Layer 7 of a small transformer language model trained on English Wikipedia (11 layers, counted from 0, width 64).
A neuron's activation on a vector x is ReLU(gate . x + bias) times (in . x + bias), where the dot is the dot product.
The model reads these tokens: "ow" "ard" "'" "s" " " "1" "93" "9" " play" " Th" "is" " H" "ap" "p" "y" " B" "re" "ed" "," " which" " was" " pro" "duc" "ed" " by" " C" "ow" "ard" "," " d" "irect" "ed"

The vector x that enters this layer's MLP at each token. A number n stands for n times 0.047.
0 "ow": -20 -9 -16 9 14 -10 4 30 -7 -35 -9 12 -40 24 -27 37 8 11 19 27 6 -22 -9 -11 11 -29 -18 -42 39 43 8 14 -6 -6 1 0 -9 -31 -15 66 -32 -23 21 8 8 9 -7 -28 5 38 -7 58 -8 -9 -35 11 5 38 -16 -17 22 21 -18 14
1 "ard": 28 11 -39 6 -15 5 33 0 31 2 -21 -19 -8 13 -9 -33 -5 -48 4 -32 -14 11 -15 4 -14 51 -7 -5 36 21 -62 19 20 36 10 2 -11 -33 -10 -16 1 6 15 -6 24 -15 -10 48 -20 39 37 21 -16 27 -24 19 -3 -3 -2 7 21 -1 -55 35
2 "'": 29 22 -31 14 20 0 17 9 21 0 -9 -22 13 22 9 -33 15 -17 -13 -8 -16 -44 3 -13 -62 -14 -21 31 -31 0 -7 40 -17 2 22 -18 -25 -10 -41 11 -25 25 -19 6 -13 6 5 23 -5 56 4 44 -18 24 -7 35 28 -2 17 2 27 -7 -27 44
3 "s": -3 2 -47 -14 -2 -13 -13 -60 7 -3 18 -3 -21 21 -11 -16 -1 -11 8 -4 -29 -19 12 30 -7 17 -54 25 19 35 -12 24 -11 22 5 27 20 -11 -14 35 2 9 3 28 45 -36 15 1 23 38 22 21 -33 21 -19 16 17 4 11 -66 12 19 -31 12
4 " ": -40 32 -3 -12 -9 -22 66 -5 9 24 -6 -4 -31 0 -14 41 -10 -10 5 -3 8 3 1 29 2 -43 -28 35 -39 18 -34 26 28 -1 -26 5 17 48 12 22 10 -19 19 29 3 -42 -21 40 -41 3 -24 13 -1 -9 -23 -3 33 -3 -1 12 -33 32 -6 2
5 "1": -4 -12 -17 19 32 -32 -21 -59 -30 21 17 -16 -20 -14 17 13 -3 5 -32 9 22 -1 13 -2 13 17 -54 7 -28 30 34 19 13 -8 -40 5 11 7 15 16 -31 -7 6 -18 -5 -50 -11 10 -23 21 -13 7 21 18 33 68 22 -24 22 41 16 34 8 -31
6 "93": -1 55 -35 -4 42 -27 -42 -63 -1 7 14 -3 -5 9 22 -3 15 4 11 -2 1 18 -5 2 -3 12 -42 -5 -2 18 7 15 -11 -17 -42 21 -12 24 14 8 -6 -7 -31 -3 -5 -19 12 -17 -32 26 -3 55 21 -8 33 45 26 -30 2 55 -34 44 -19 9
7 "9": 33 44 -25 -17 5 -28 -41 -29 28 36 -20 -27 14 22 31 -12 -27 -12 -8 -22 -8 9 21 5 20 15 -49 -31 3 29 -31 24 5 7 -36 27 13 25 26 0 -10 2 -11 7 12 -35 -15 0 -6 12 -5 58 -30 -1 19 37 25 -39 2 18 -20 52 -19 33
8 " play": 12 38 -25 -14 5 -2 9 3 -22 -35 -21 -21 -8 14 -1 -27 27 -24 -5 26 -26 45 -27 3 10 1 -39 4 -4 3 -39 28 29 -10 40 15 -28 -13 4 35 -29 4 2 -4 6 -27 -23 7 -13 22 25 24 -53 60 0 26 20 -36 17 21 7 64 -22 24
9 " Th": 10 15 -17 23 2 -61 13 -7 -9 17 -12 1 -22 27 -26 0 -10 -11 -9 -10 -10 10 -12 2 -16 14 -19 -12 -7 28 39 21 -36 -18 24 -74 24 -5 -20 27 1 6 2 -24 -21 -31 -14 26 5 27 18 -13 14 35 -41 34 51 33 11 -15 25 14 22 34
10 "is": -12 29 -13 -16 -11 -1 -1 -19 -42 13 39 37 6 15 -33 -24 4 -34 9 15 -30 14 14 25 33 29 8 -2 38 14 32 15 29 -21 -12 37 -2 -51 -59 9 8 -40 -10 -12 30 14 33 7 24 29 28 -3 -26 -31 -12 4 14 23 -13 -44 5 5 -8 3
11 " H": 12 46 5 -15 -4 -14 12 -18 27 41 15 1 -30 35 -16 -8 3 -1 -28 -15 12 20 24 -2 -30 21 -4 19 35 35 4 -6 -43 -36 30 -41 4 26 -1 30 -32 -8 -31 40 20 3 -4 7 -29 11 -34 -18 2 -13 -32 -9 58 -9 -36 -24 6 15 30 46
12 "ap": 3 0 17 -43 -6 31 -43 -12 -9 -4 36 -35 21 53 7 -34 -48 -35 1 -5 -27 14 20 -15 17 18 6 23 3 6 35 19 30 8 -7 10 18 19 -13 -14 -3 -19 -55 -6 14 30 0 -18 9 -13 12 -43 -9 15 -28 -7 -3 47 -7 25 19 31 -15 67
13 "p": 15 21 38 -16 -22 41 2 -12 -31 19 36 -7 -33 46 13 -2 -33 -14 9 27 -16 5 -16 -2 13 2 -2 2 7 28 -30 14 16 -10 -17 1 -5 -61 -9 -61 43 -21 5 34 8 -21 -13 49 -15 40 -6 -22 -28 40 -32 14 8 -13 0 17 1 10 20 9
14 "y": 20 18 -48 -5 -30 2 -20 -16 28 -14 -16 16 -4 5 9 -24 -25 -20 11 12 -50 -13 36 7 15 -2 34 -8 44 16 -26 12 21 13 13 25 0 -29 -9 -35 -6 -7 -10 6 14 4 -9 56 -24 41 -12 55 -11 38 22 38 18 -32 -16 -15 8 3 -35 9
15 " B": 16 30 16 4 -37 11 8 -14 -26 22 -12 7 -55 0 -10 12 10 -6 -55 1 -3 -1 42 8 -9 -15 -3 26 11 23 30 14 -20 -41 2 -11 15 -6 -41 33 -6 18 -11 5 7 6 -39 45 -1 16 -5 -6 -26 37 -42 6 37 -30 0 27 7 59 20 -1
16 "re": -7 30 -20 -11 40 -23 14 19 9 32 52 -2 4 47 -30 8 -32 8 1 -3 -29 58 -20 14 -32 10 28 43 -11 -3 29 27 -48 -2 -29 -8 -22 22 -30 -20 -34 -16 19 -2 -11 0 -43 23 25 0 12 -12 21 17 -12 -43 26 -11 26 -6 0 24 6 -16
17 "ed": -21 12 12 -16 -7 -10 -7 -47 11 -26 -17 -28 36 20 1 -23 -25 -22 -60 -23 -29 46 -5 0 27 22 8 -25 -8 54 18 30 26 17 -29 67 25 -4 -8 -7 -23 10 1 15 11 29 -39 25 0 36 3 2 -22 61 20 -10 -29 12 1 -14 7 26 -8 -9
18 ",": -31 35 -29 14 -35 -4 7 -50 2 36 7 -5 -34 19 33 -4 -10 -8 -8 12 3 -5 14 -8 -2 4 4 -32 6 -14 -29 27 -15 -4 5 -16 -3 -38 4 28 19 17 59 -4 -10 -45 -3 25 7 41 12 60 -3 14 -24 31 41 -5 -9 -37 3 21 -42 18
19 " which": -1 6 -32 24 -11 -27 -3 22 -10 -5 7 32 -23 19 33 5 -44 -24 52 0 -9 6 43 27 -22 35 -47 -20 9 16 14 3 25 -14 9 -46 -16 -29 11 13 17 -17 32 -32 -25 2 -12 -5 45 46 11 39 -16 12 -22 -3 18 10 -18 -20 19 -5 -31 19
20 " was": -30 25 -28 8 -24 -17 22 5 -14 1 16 26 -17 13 7 -26 -8 -28 14 13 43 -30 -3 -20 -38 16 -40 2 8 54 10 40 0 15 -11 1 5 -18 -4 31 25 18 55 -9 -22 -13 -15 -35 36 21 -13 38 26 43 -3 -23 5 0 -19 -26 7 21 -37 -11
21 " pro": -9 -10 -65 -3 12 -13 20 32 6 8 8 -16 16 -5 -57 -9 6 13 11 34 40 0 8 -30 6 12 -23 45 -17 30 -29 47 -7 6 -16 -20 -2 32 -1 28 -15 3 5 26 -45 6 -9 -32 8 21 38 10 -4 37 10 -25 6 -16 -42 -22 23 -24 9 15
22 "duc": -58 -8 -25 16 -19 -34 6 1 -35 3 -31 -18 -8 8 -17 -20 7 6 -7 11 -6 20 -20 13 22 49 -10 -15 -2 53 -53 37 69 13 14 10 -21 7 10 8 -13 6 20 3 -18 -12 -20 -27 40 18 43 53 15 39 -6 -34 17 -9 -13 3 0 -3 0 -11
23 "ed": -17 -13 -31 16 -23 -44 24 -40 15 -12 -32 -4 28 36 -6 -11 -8 33 -16 -29 -1 -16 -37 7 28 -12 -20 -24 0 29 -19 36 36 32 0 29 -8 32 -10 16 24 7 40 22 -14 -38 -19 -7 -3 30 32 51 41 20 5 -4 -39 -1 -27 -12 -1 30 -23 -15
24 " by": -7 2 -39 28 -6 -23 0 -36 14 -9 -39 -5 -25 4 11 -8 4 5 -15 10 18 11 8 -30 24 8 8 -38 -12 -8 4 26 -4 34 -11 -13 -14 11 -20 72 9 32 24 -7 -1 -57 -7 13 -28 48 13 54 12 20 5 16 -7 0 -25 -38 29 3 -15 12
25 " C": 9 15 -19 -10 -14 -19 6 -8 -27 35 -31 34 -36 4 -9 15 -1 -3 -41 6 22 -4 23 16 -47 -4 35 11 -16 44 30 14 -20 -59 -12 -18 -11 1 -5 68 -16 1 -18 -16 16 3 0 33 -14 11 20 -14 5 -16 -3 7 22 11 -32 2 21 12 31 25
26 "ow": -8 52 -23 -44 -1 -12 -9 18 11 -40 41 -30 -21 -21 9 3 1 -8 5 -7 -9 29 58 -16 -25 44 36 16 19 -22 -26 13 -11 4 32 13 -2 -33 -16 13 19 -30 -39 19 1 46 -26 -22 -12 4 20 -21 27 28 3 -19 4 -3 2 23 -30 29 44 -2
27 "ard": 14 22 -30 -4 -11 -3 18 -20 59 6 14 -20 -9 14 -19 -14 -6 -46 -10 -30 -6 10 26 21 -44 38 4 -24 6 34 -65 5 -13 32 13 21 11 -16 -5 -27 3 -4 -8 -20 38 18 -29 37 -1 44 47 23 -25 0 -23 38 10 9 -13 -4 12 -6 -39 30
28 ",": -20 35 -36 20 -45 4 12 -50 9 29 11 -6 -35 20 29 1 -5 -12 -2 3 4 -12 14 8 -1 1 9 -23 9 -12 -32 27 -10 -8 4 -23 -6 -42 -4 22 23 22 46 -15 -20 -40 3 35 4 39 20 50 -4 11 -32 27 47 -6 -17 -30 12 13 -40 25
29 " d": -17 44 12 37 -28 -37 28 30 -13 -15 25 -7 1 -3 -34 12 21 -16 -20 6 4 9 1 -1 -53 -23 4 58 -20 6 40 38 -8 3 27 -19 6 9 11 35 -22 10 28 15 -23 -42 -8 24 9 40 -17 7 -28 -18 -33 -2 4 -5 -56 -16 17 17 6 -20
30 "irect": -57 -17 2 14 -20 -35 -19 4 -1 -4 -33 2 15 4 -4 19 -19 -38 -9 14 -9 2 -39 16 14 93 4 -20 24 59 -31 28 2 -16 5 -1 -18 -6 2 21 -13 -9 39 7 -30 -10 -5 -25 40 23 25 14 -8 12 31 18 -13 18 -23 23 -21 8 21 -1
31 "ed": 17 -4 -12 1 -17 -61 14 -36 4 -46 -41 -7 26 46 -3 -10 -15 3 1 -18 -10 -12 -43 15 14 -13 -10 -19 -7 8 -28 26 17 22 -5 44 -1 21 -4 5 17 13 37 24 -12 -26 -31 -18 22 36 25 51 50 40 12 39 -23 9 -26 -21 -4 25 -23 -2

Each question shows the input weights of one neuron of the MLP. A number n stands for n times 0.0049.

n42 gate (bias -0.081): 2 5 26 39 64 -9 8 -19 7 -38 -4 -5 52 -5 3 19 -16 3 -6 6 5 -52 15 -28 24 3 27 0 9 8 -7 60 -6 6 -16 35 -19 -6 12 13 -26 -11 -32 -7 -56 13 24 -60 7 -6 -11 -12 9 -2 13 13 -20 -28 -1 -5 -38 -55 26 -17
n42 in (bias -0.145): -26 17 -10 41 -78 29 -50 31 -14 -8 -22 -10 8 -24 1 16 -8 -8 -49 -22 -4 -1 -17 2 -38 1 12 -28 -21 -37 -15 5 27 2 55 -24 -19 19 4 -5 8 4 -10 23 -3 -6 -2 -7 -1 23 -41 17 -30 -27 60 4 -7 25 -28 -4 -11 23 -28 -25
On which token does it fire most, and how strongly? 30 "irect", at about 2

n65 gate (bias -0.228): 11 -5 -48 -7 -30 10 11 -20 13 0 -18 -23 35 -26 -3 -25 -4 17 -67 -3 24 -12 14 -12 -38 -47 -4 28 -15 -17 -20 -57 17 31 -6 -10 -28 -46 13 -11 -40 -11 -33 -15 -4 -42 -11 10 -26 4 -40 0 -12 28 -20 15 -7 -11 -45 -39 17 -21 -21 34
n65 in (bias -0.028): -27 7 20 -25 -3 43 62 12 17 14 2 13 1 5 -15 -14 9 22 -5 -31 -15 37 10 11 -13 -4 26 13 -22 -27 -35 27 -56 -31 -2 9 -44 -11 6 0 1 -68 -24 -2 -47 6 2 -4 -24 44 3 18 18 -15 7 -3 23 37 15 2 -7 -19 52 17
On which two tokens does it fire most, strongest first? 2 "'", 11 " H"

n114 gate (bias -0.172): -14 14 -28 -23 -69 -26 -43 -2 -62 -47 -16 -4 -30 8 26 -13 14 -19 -5 1 -14 -31 -70 26 -6 -11 -24 6 4 -45 6 8 30 -34 -55 -12 -34 13 22 -20 -47 38 -8 -42 18 -1 -15 -39 22 -25 2 5 -2 35 -18 2 20 -5 43 2 20 41 13 -22
n114 in (bias -0.029): -21 6 -10 45 37 42 6 9 4 -1 -40 10 30 52 8 13 3 -17 35 7 -39 8 37 40 10 27 9 -10 36 -35 1 -24 19 -36 12 -27 12 18 -19 3 -3 3 30 -48 52 -10 18 -33 47 8 -17 -21 -24 -5 4 24 29 5 10 27 -6 -4 -34 -10
On which two tokens does it fire most, strongest first? 8 " play", 19 " which"

n83 gate (bias -0.090): 9 -32 26 -21 -24 -14 -34 -38 36 9 -19 25 42 -25 -8 -12 49 21 -57 -23 -40 -4 27 -1 -43 -29 -23 16 -10 -5 7 -9 -8 48 32 3 -13 18 -3 17 48 -43 -23 34 4 -32 5 -30 -17 32 -1 -27 2 -23 9 -28 19 52 -3 7 -12 19 4 -11
n83 in (bias -0.032): -7 -9 -24 5 3 17 -9 -35 -22 -34 32 66 -16 54 -4 11 -5 44 16 -23 -25 -3 3 12 -26 10 -21 40 -47 -33 16 -15 -48 -19 -31 -35 -16 45 -24 30 -8 -6 -15 -5 -18 13 2 -6 26 3 32 14 19 16 -37 12 9 -35 1 -22 41 23 19 8
On which token does it fire most, and how strongly? 3 "s", at about 1.8

n189 gate (bias -0.326): 2 -44 16 12 18 -27 -32 -4 21 -8 -35 -15 -51 0 -5 37 23 9 4 -37 37 -7 17 -48 -56 -55 -2 -20 -19 -59 -55 9 -15 39 12 17 -1 -17 7 -25 14 16 16 -20 25 -17 -18 -44 -9 9 -31 -1 20 3 9 -62 -48 -14 -6 -16 5 -7 15 -24
n189 in (bias -0.050): -4 -13 25 14 17 -4 34 -16 -22 -45 64 -20 -22 -11 -1 10 -19 23 2 -1 13 -6 -6 -6 60 33 -6 -39 9 -25 -32 18 9 14 35 6 7 11 23 35 -37 -20 -14 21 -4 -7 65 9 18 50 -24 -8 32 -39 5 -5 10 -29 -20 33 2 11 -26 30
Which token does this neuron like most? 24 " by"

n92 gate (bias -0.104): 19 -31 4 -55 -28 -4 -32 15 0 2 -8 -60 11 -29 -9 -48 -22 -7 22 -31 27 23 15 -28 -8 -17 -4 27 -5 -3 -4 -34 34 -3 -13 9 -63 -36 -23 6 -25 -29 19 -9 -19 13 7 6 -43 -38 -20 2 -24 -8 -30 13 -15 -11 -30 -27 8 15 -59 -22
n92 in (bias -0.053): -3 9 41 -1 -27 -9 -29 3 23 -24 -33 35 -16 -6 16 -31 4 -5 32 10 44 -40 -32 9 -7 4 13 14 1 -21 -52 -7 -7 -11 28 -47 -19 -10 1 -10 1 -27 23 43 1 -12 -19 -8 -8 36 35 15 -32 1 -26 -5 -4 6 -11 4 -9 -11 19 4
Which token does this neuron like most? 1 "ard"

n39 gate (bias -0.128): -34 8 -11 -5 -9 31 -12 25 -22 -4 30 27 15 49 1 10 17 17 33 -5 -20 8 9 10 -30 -65 8 -22 42 -25 7 16 31 -31 -78 11 -17 18 4 18 12 7 -81 -14 27 9 7 -15 11 -9 17 -27 30 -17 -38 -16 18 4 -14 -30 -18 0 -12 25
n39 in (bias 0.012): 2 25 19 10 7 31 -20 -14 5 29 -44 33 -1 10 -16 26 8 37 -29 0 -27 24 48 -14 -16 11 -23 37 34 -36 7 -50 2 8 -5 12 3 -6 -13 -44 22 -55 17 37 -28 9 45 4 46 32 7 -51 -19 18 19 0 -4 -28 16 29 -13 -16 25 35
On which two tokens does it fire most, strongest first? 10 "is", 12 "ap"

n7 gate (bias -0.171): -28 -8 10 -17 -34 -30 3 -12 31 -25 -34 -14 -31 -6 -1 -60 -8 0 -25 27 -7 12 -28 -49 -1 23 -24 12 14 -16 -32 40 10 26 -53 2 -13 17 -48 -67 -58 -40 -25 -15 -31 -23 -43 10 6 -37 19 -20 -25 -5 -5 14 -13 -45 -15 -9 -3 -15 -4 -49
n7 in (bias 0.101): 0 30 -34 -23 -22 -20 -9 -45 9 49 -22 -26 14 -33 -19 12 -20 -77 -7 0 6 27 -20 22 -38 -36 6 29 29 -19 -16 -11 54 -29 9 42 -20 -5 -24 -6 8 -13 -17 -31 -65 14 -9 9 -10 -48 0 -10 31 3 -40 39 8 43 -2 21 24 1 14 27
Which token does this neuron like most? 1 "ard"

n132 gate (bias -0.134): -23 41 -4 -8 18 -36 71 9 -46 -7 -2 51 -2 33 19 -13 -21 -25 36 -18 -6 18 -33 55 -1 -31 30 -4 -3 -34 28 -3 29 17 19 -41 -32 1 20 -7 10 -14 27 11 -34 10 -25 -55 18 12 -17 -41 -23 -9 39 26 -8 -28 -27 4 -57 -12 7 -9
n132 in (bias -0.018): -12 -27 -6 12 -31 15 -12 0 -21 -51 -24 -3 4 23 13 34 -11 -21 32 41 17 -19 4 16 -36 -55 -3 13 -12 -6 33 -35 1 -1 5 41 -48 16 -5 19 39 -44 4 -7 16 2 19 -2 3 35 35 -48 42 -29 -52 -13 23 8 38 46 -29 -6 32 -8
On which two tokens does it fire most, strongest first? 4 " ", 19 " which"

n168 gate (bias -0.189): -15 -7 15 72 36 29 23 27 -48 -22 -3 -41 6 -30 -12 -10 -9 -9 -9 -13 -10 0 -31 31 42 -24 -57 15 25 21 -32 -11 11 -32 24 36 -14 21 9 0 -44 -7 -7 35 19 -10 -10 -7 10 -14 0 25 16 -33 20 -21 12 -38 -15 -8 -13 28 -21 18
n168 in (bias 0.049): 9 -28 12 -26 1 -37 8 -39 -1 -31 41 27 -12 -3 -3 -11 -28 -46 66 -28 -44 7 -13 -5 13 20 -31 36 -22 2 -26 -18 4 15 -11 -19 -5 20 -14 10 -2 9 -16 -14 3 -17 -5 -13 -34 18 56 16 -14 -43 -9 22 -45 -21 -33 13 21 37 43 -12
On which token does it fire most, and how strongly? 8 " play", at about 2.4

n111 gate (bias -0.221): -1 -35 -13 -44 -2 -47 -9 30 3 6 43 13 12 -24 30 49 20 -31 33 6 3 9 16 12 69 -17 43 -19 16 -46 4 35 8 -27 8 -1 -24 -3 -1 -10 0 6 8 -24 -30 -44 -20 14 -10 -41 -7 -18 35 31 2 -38 22 21 13 -14 14 -8 16 8
n111 in (bias 0.034): -17 -22 34 -21 -7 -10 -24 19 43 -1 -15 -48 6 21 5 -10 5 -3 9 -14 -41 32 41 -8 22 -4 -35 27 -10 -12 -14 4 31 -10 -22 6 -33 -2 -2 -26 -3 -50 -1 -13 -55 0 6 -7 16 -34 18 -34 2 35 7 28 6 2 40 5 -4 4 -8 5
On which two tokens does it fire most, strongest first? 26 "ow", 16 "re"

n11 gate (bias -0.043): 22 -39 -27 20 -5 34 18 -30 5 30 -13 -16 -19 -39 24 -43 25 36 -24 -17 4 41 2 24 1 14 -38 22 1 -17 -6 -22 49 25 -8 -18 -25 -23 6 36 45 11 -46 -6 8 -6 13 1 8 7 39 -10 11 8 18 -58 -37 14 -8 0 16 25 4 0
n11 in (bias 0.108): 14 27 46 31 26 -17 -1 53 8 54 18 -34 24 23 4 9 -34 -11 7 20 11 -4 -26 20 -36 19 -10 15 -36 -12 -19 31 -8 11 18 -26 43 22 -36 3 -18 24 12 -32 25 26 -20 -8 4 -23 11 8 -12 2 -2 6 41 -9 -17 -20 -5 17 -17 27
Which token does this neuron like most? 1 "ard"

n41 gate (bias -0.169): -2 -2 -33 20 41 49 41 14 -47 -5 -59 -41 -59 20 -49 11 -20 24 18 -5 -46 -23 7 -6 18 -36 21 -7 2 -7 -18 2 -7 -22 -1 38 17 24 -15 11 -33 -11 33 -30 -14 -24 -9 8 31 20 3 29 -2 -8 -29 -35 33 24 -5 -24 22 -62 -11 -17
n41 in (bias -0.078): 26 -1 -18 -1 25 -18 55 -28 -9 5 4 10 32 7 -31 -56 -3 -26 13 6 13 -40 -12 2 37 57 66 -9 -14 23 21 39 2 -19 -13 -16 -19 31 13 -20 32 32 -41 -6 -47 17 24 23 -8 14 3 -4 -29 18 9 -11 -20 -21 -30 37 -16 -37 -51 16
Which token does this neuron like most? 21 " pro"

n142 gate (bias -0.178): 28 -18 4 2 14 -1 -8 -19 0 -14 -9 -14 2 9 -52 39 -14 -24 -19 17 -29 1 -14 53 21 26 -10 -42 7 30 -3 31 -2 -12 -17 18 -9 -6 29 -40 -45 -3 38 -22 -24 10 18 -42 -1 -17 50 9 -31 -40 15 2 -6 -15 9 -1 -20 -38 -2 -39
n142 in (bias 0.052): -6 -42 22 -15 -51 -1 -7 32 6 -1 1 24 35 53 -37 19 8 3 -23 9 21 8 15 48 -29 -9 32 -20 45 26 19 27 -3 3 15 -7 55 -30 26 -28 19 -35 -37 10 11 -36 19 -33 29 -18 -47 -16 17 -9 -15 -10 17 -10 22 -11 41 14 14 -24
Its three highest activations, in order, are on tokens 10 "is", 30 "irect", 0 "ow"

n99 gate (bias -0.148): 4 -19 -30 -11 50 34 -11 -32 13 -16 -2 -26 0 57 -11 -18 39 5 -1 0 -9 -67 5 -20 -20 33 16 0 3 -26 -31 16 14 -24 6 24 -34 -7 39 -5 -39 18 0 6 24 -16 12 25 33 -23 -21 26 5 37 -6 -11 -32 21 3 5 11 -42 -24 -22
n99 in (bias -0.134): 3 10 20 8 11 -38 12 -10 -28 69 11 19 35 -16 -6 -46 39 -13 -51 -34 -9 -1 42 -48 -15 -12 -14 -36 -28 25 -14 -4 -46 -12 17 -4 -34 -16 -32 -7 -3 -12 8 -23 44 -1 -1 -4 -8 42 -19 -40 -8 13 -25 -8 6 -38 -33 -6 -39 6 -20 -76
On which token does it fire most, and how strongly? 2 "'", at about 1.1

n90 gate (bias -0.092): -1 5 -10 -23 -12 -39 12 28 -5 24 -16 -3 -37 8 -16 -18 59 -21 17 0 43 -19 -43 29 7 42 43 -32 55 34 17 52 -22 36 11 25 -9 20 21 -10 27 24 -32 16 34 -6 -15 -7 20 -19 -21 -14 1 -16 4 -7 7 -1 -8 25 -33 -11 15 -11
n90 in (bias -0.019): -6 19 -51 -18 7 -17 11 17 -10 6 46 9 14 24 21 20 0 -9 -11 -33 -5 19 2 -8 15 0 -16 -26 13 23 -14 5 -8 4 -6 23 20 -32 -5 23 24 9 -1 -20 -7 5 -34 -30 -2 4 -40 47 -54 22 1 -23 -23 10 -25 1 -22 36 13 -22
Its three highest activations, in order, are on tokens 20 " was", 30 "irect", 22 "duc"

n110 gate (bias -0.269): -24 -11 -12 34 5 15 -22 -17 -70 10 14 -2 -36 11 5 -10 -7 -29 -44 -23 -31 -7 47 10 -13 -39 3 -18 -41 11 -57 11 -58 -69 53 12 15 -5 -30 6 -2 -35 16 -36 -17 5 15 -63 -19 -47 -25 16 -2 12 -51 27 -17 38 14 1 19 14 15 15
n110 in (bias 0.132): -21 -39 26 8 -37 -36 -31 12 -17 15 -11 -25 -47 18 47 -32 -25 -19 18 -1 -34 -45 -19 -4 30 -8 -12 12 30 21 -25 8 0 14 -26 19 -18 -30 53 8 5 -18 53 7 -35 3 -11 26 -14 8 -14 -35 12 -2 35 -7 32 -13 -19 2 -15 -4 10 -53
Which token does this neuron like most? 18 ","

n60 gate (bias -0.188): 13 16 -12 29 -29 -27 -16 15 -20 -4 24 -32 -22 -22 -27 -20 -33 5 -17 43 -44 -24 -19 16 -28 -16 -41 42 15 27 8 -42 2 -9 40 -23 16 -72 -31 -32 24 1 12 -40 -15 33 14 -22 -51 2 9 2 -20 12 13 19 36 -5 -9 -37 -23 4 -40 1
n60 in (bias -0.062): 40 4 -66 -8 -13 7 -27 34 6 -30 -3 34 -55 2 15 -16 -13 6 25 -31 -29 50 30 15 13 2 -10 -15 6 -8 5 3 2 -46 12 9 -4 -8 16 -1 9 5 -28 8 1 13 -47 -27 2 -46 9 39 -4 -43 34 0 2 13 27 -52 -16 -2 24 6
Which token does this neuron like most? 19 " which"

n134 gate (bias -0.099): 16 2 -22 4 -18 -12 1 12 -1 -38 31 -19 -1 6 -15 -44 -28 -55 -38 -1 34 -47 -7 -27 11 -12 34 6 -42 -44 1 -11 -4 -3 -1 44 -17 -27 -27 -1 7 -38 30 -26 -1 -14 18 2 -11 27 -2 -41 28 39 -10 12 13 29 -21 -24 48 0 -10 -31
n134 in (bias 0.042): -27 43 25 12 -9 -9 -1 36 -14 59 -5 46 -18 9 -8 -15 43 -30 38 -55 19 22 -21 34 -20 24 -39 9 -43 -7 -13 5 2 14 3 -46 4 20 -12 12 -9 11 0 16 14 16 -1 -39 8 -28 11 19 34 8 0 20 7 -2 48 -5 45 19 15 34
Its three highest activations, in order, are on tokens 20 " was", 2 "'", 9 " Th"

n126 gate (bias -0.123): 14 -18 40 -17 -2 16 24 -27 -11 4 21 17 -2 -16 6 43 -18 -10 18 -44 26 3 -29 1 28 -35 13 -26 -35 -9 -6 38 -22 24 40 42 -40 -22 27 -29 -11 -21 32 19 28 2 -20 20 31 21 -17 -53 44 -22 60 -21 40 34 -51 -5 -29 -4 -16 5
n126 in (bias -0.070): -29 6 22 -51 -7 2 -3 35 -27 16 5 -6 -3 -21 -9 0 -49 6 1 27 13 -58 -8 5 7 7 15 14 -21 8 16 30 -44 -40 -43 -9 40 -35 6 8 -5 27 18 -4 17 -32 -9 26 26 4 43 31 -39 11 -33 -47 20 8 -7 -26 -10 -8 -27 -22
Its three highest activations, in order, are on tokens 13 "p", 4 " ", 16 "re"

n95 gate (bias -0.123): 9 11 2 -17 8 19 -23 49 -18 15 -21 46 2 21 7 44 -44 6 -17 3 -2 17 32 -16 15 -1 -17 36 -35 6 -2 -3 -19 55 1 -39 -13 -31 17 6 -9 -3 1 -27 -3 25 -6 22 30 -13 -20 29 -22 10 15 -51 6 -2 -40 6 -32 16 50 -4
n95 in (bias 0.029): 7 -14 7 -29 -3 19 -1 25 8 -9 17 -11 -6 12 -38 45 -36 19 -6 -23 -31 -17 -1 32 -20 -40 11 19 3 33 -24 -18 12 26 -37 9 -10 35 14 -19 -23 -16 -3 54 -24 39 40 -18 -14 8 51 53 -18 -16 -2 -17 -1 -6 -49 32 24 10 -29 29
On which token does it fire most, and how strongly? 21 " pro", at about 1.5

n50 gate (bias -0.158): 37 47 -36 42 -9 13 -60 20 -9 -47 45 47 17 -18 -34 10 2 6 0 -25 24 -7 -3 1 42 -16 7 -16 -35 -32 -14 0 -4 11 9 40 9 5 -7 19 10 -38 7 -18 4 -41 -23 28 -20 -12 6 2 -1 -29 -28 13 -34 -11 -47 20 -13 6 17 3
n50 in (bias 0.002): -3 12 -13 -17 -21 -28 -22 1 16 -30 0 -17 -16 -30 2 -22 -2 -8 -21 -26 -39 3 17 8 -31 32 -8 11 41 -10 -22 -10 -47 -35 27 -2 7 -73 -28 18 -5 12 -36 -10 -38 1 -19 6 -7 -21 -13 52 18 4 27 -9 -2 -42 -5 -11 14 7 11 -61
On which token does it fire most, and how strongly? 26 "ow", at about 1.5

n18 gate (bias 0.004): -3 -6 -47 -30 20 9 -31 -30 3 35 -23 -7 -4 -11 11 -10 62 9 8 2 -10 0 27 -1 -26 -53 -26 -6 14 -9 -18 23 -67 11 -4 51 -1 25 -12 -6 2 24 -9 20 -18 -7 32 0 -21 11 -51 -15 22 32 18 -18 -19 56 21 -5 7 -4 31 7
n18 in (bias 0.086): -4 32 21 6 25 13 23 0 22 40 -12 0 14 7 -13 33 22 31 -6 -6 30 6 16 -52 -22 11 -26 24 -27 26 20 4 39 -13 29 -11 -31 -34 -11 -6 14 18 8 3 5 -23 -8 -6 2 9 20 20 -17 -27 -6 -23 -13 -13 16 1 -50 35 -15 -25
On which token does it fire most, and how strongly? 6 "93", at about 1.4

n51 gate (bias -0.045): -14 -3 34 21 -27 38 30 19 -5 27 -19 -14 17 15 9 22 -19 -7 36 -14 -38 -24 21 14 -1 -56 11 -42 -22 30 0 -39 -15 -9 -25 -3 -59 -49 -16 -17 -23 -10 36 20 10 23 9 29 -12 40 -6 -12 26 19 -19 -16 -25 4 24 19 8 -20 -40 -8
n51 in (bias -0.077): -17 -12 -15 -4 22 -27 -45 -27 15 13 -5 56 7 -11 33 25 21 -26 -19 -26 -20 -21 -23 -9 29 17 -3 -57 -10 39 -13 -22 -48 -20 -48 21 32 -5 -43 -53 39 16 16 -14 -21 -11 -11 -2 -66 12 -10 -8 -9 29 -14 25 2 8 4 47 -5 7 21 33
On which token does it fire most, and how strongly? 13 "p", at about 4.2

n177 gate (bias -0.262): 23 -1 -29 -21 -16 23 -18 12 3 6 27 -45 8 -54 -43 -2 -17 -8 -7 0 8 -65 -50 11 15 27 -41 6 -8 18 4 -37 -47 -8 3 -22 22 -7 -18 19 -22 -31 -34 35 -13 -3 -25 16 8 -9 -4 -4 2 -25 -24 -17 39 -20 16 -60 17 -37 12 26
n177 in (bias 0.028): -14 -19 -17 28 -10 24 -30 12 30 12 -2 -7 7 -61 -48 -12 -25 3 -10 -8 41 -18 78 -14 12 -13 -6 -25 -36 31 -25 13 51 -30 23 0 -5 -8 1 -32 -3 -3 -38 -7 19 15 10 -4 -44 -23 -1 19 29 -52 -4 15 -1 17 0 25 13 -15 7 0
On which token does it fire most, and how strongly? 21 " pro", at about 0.87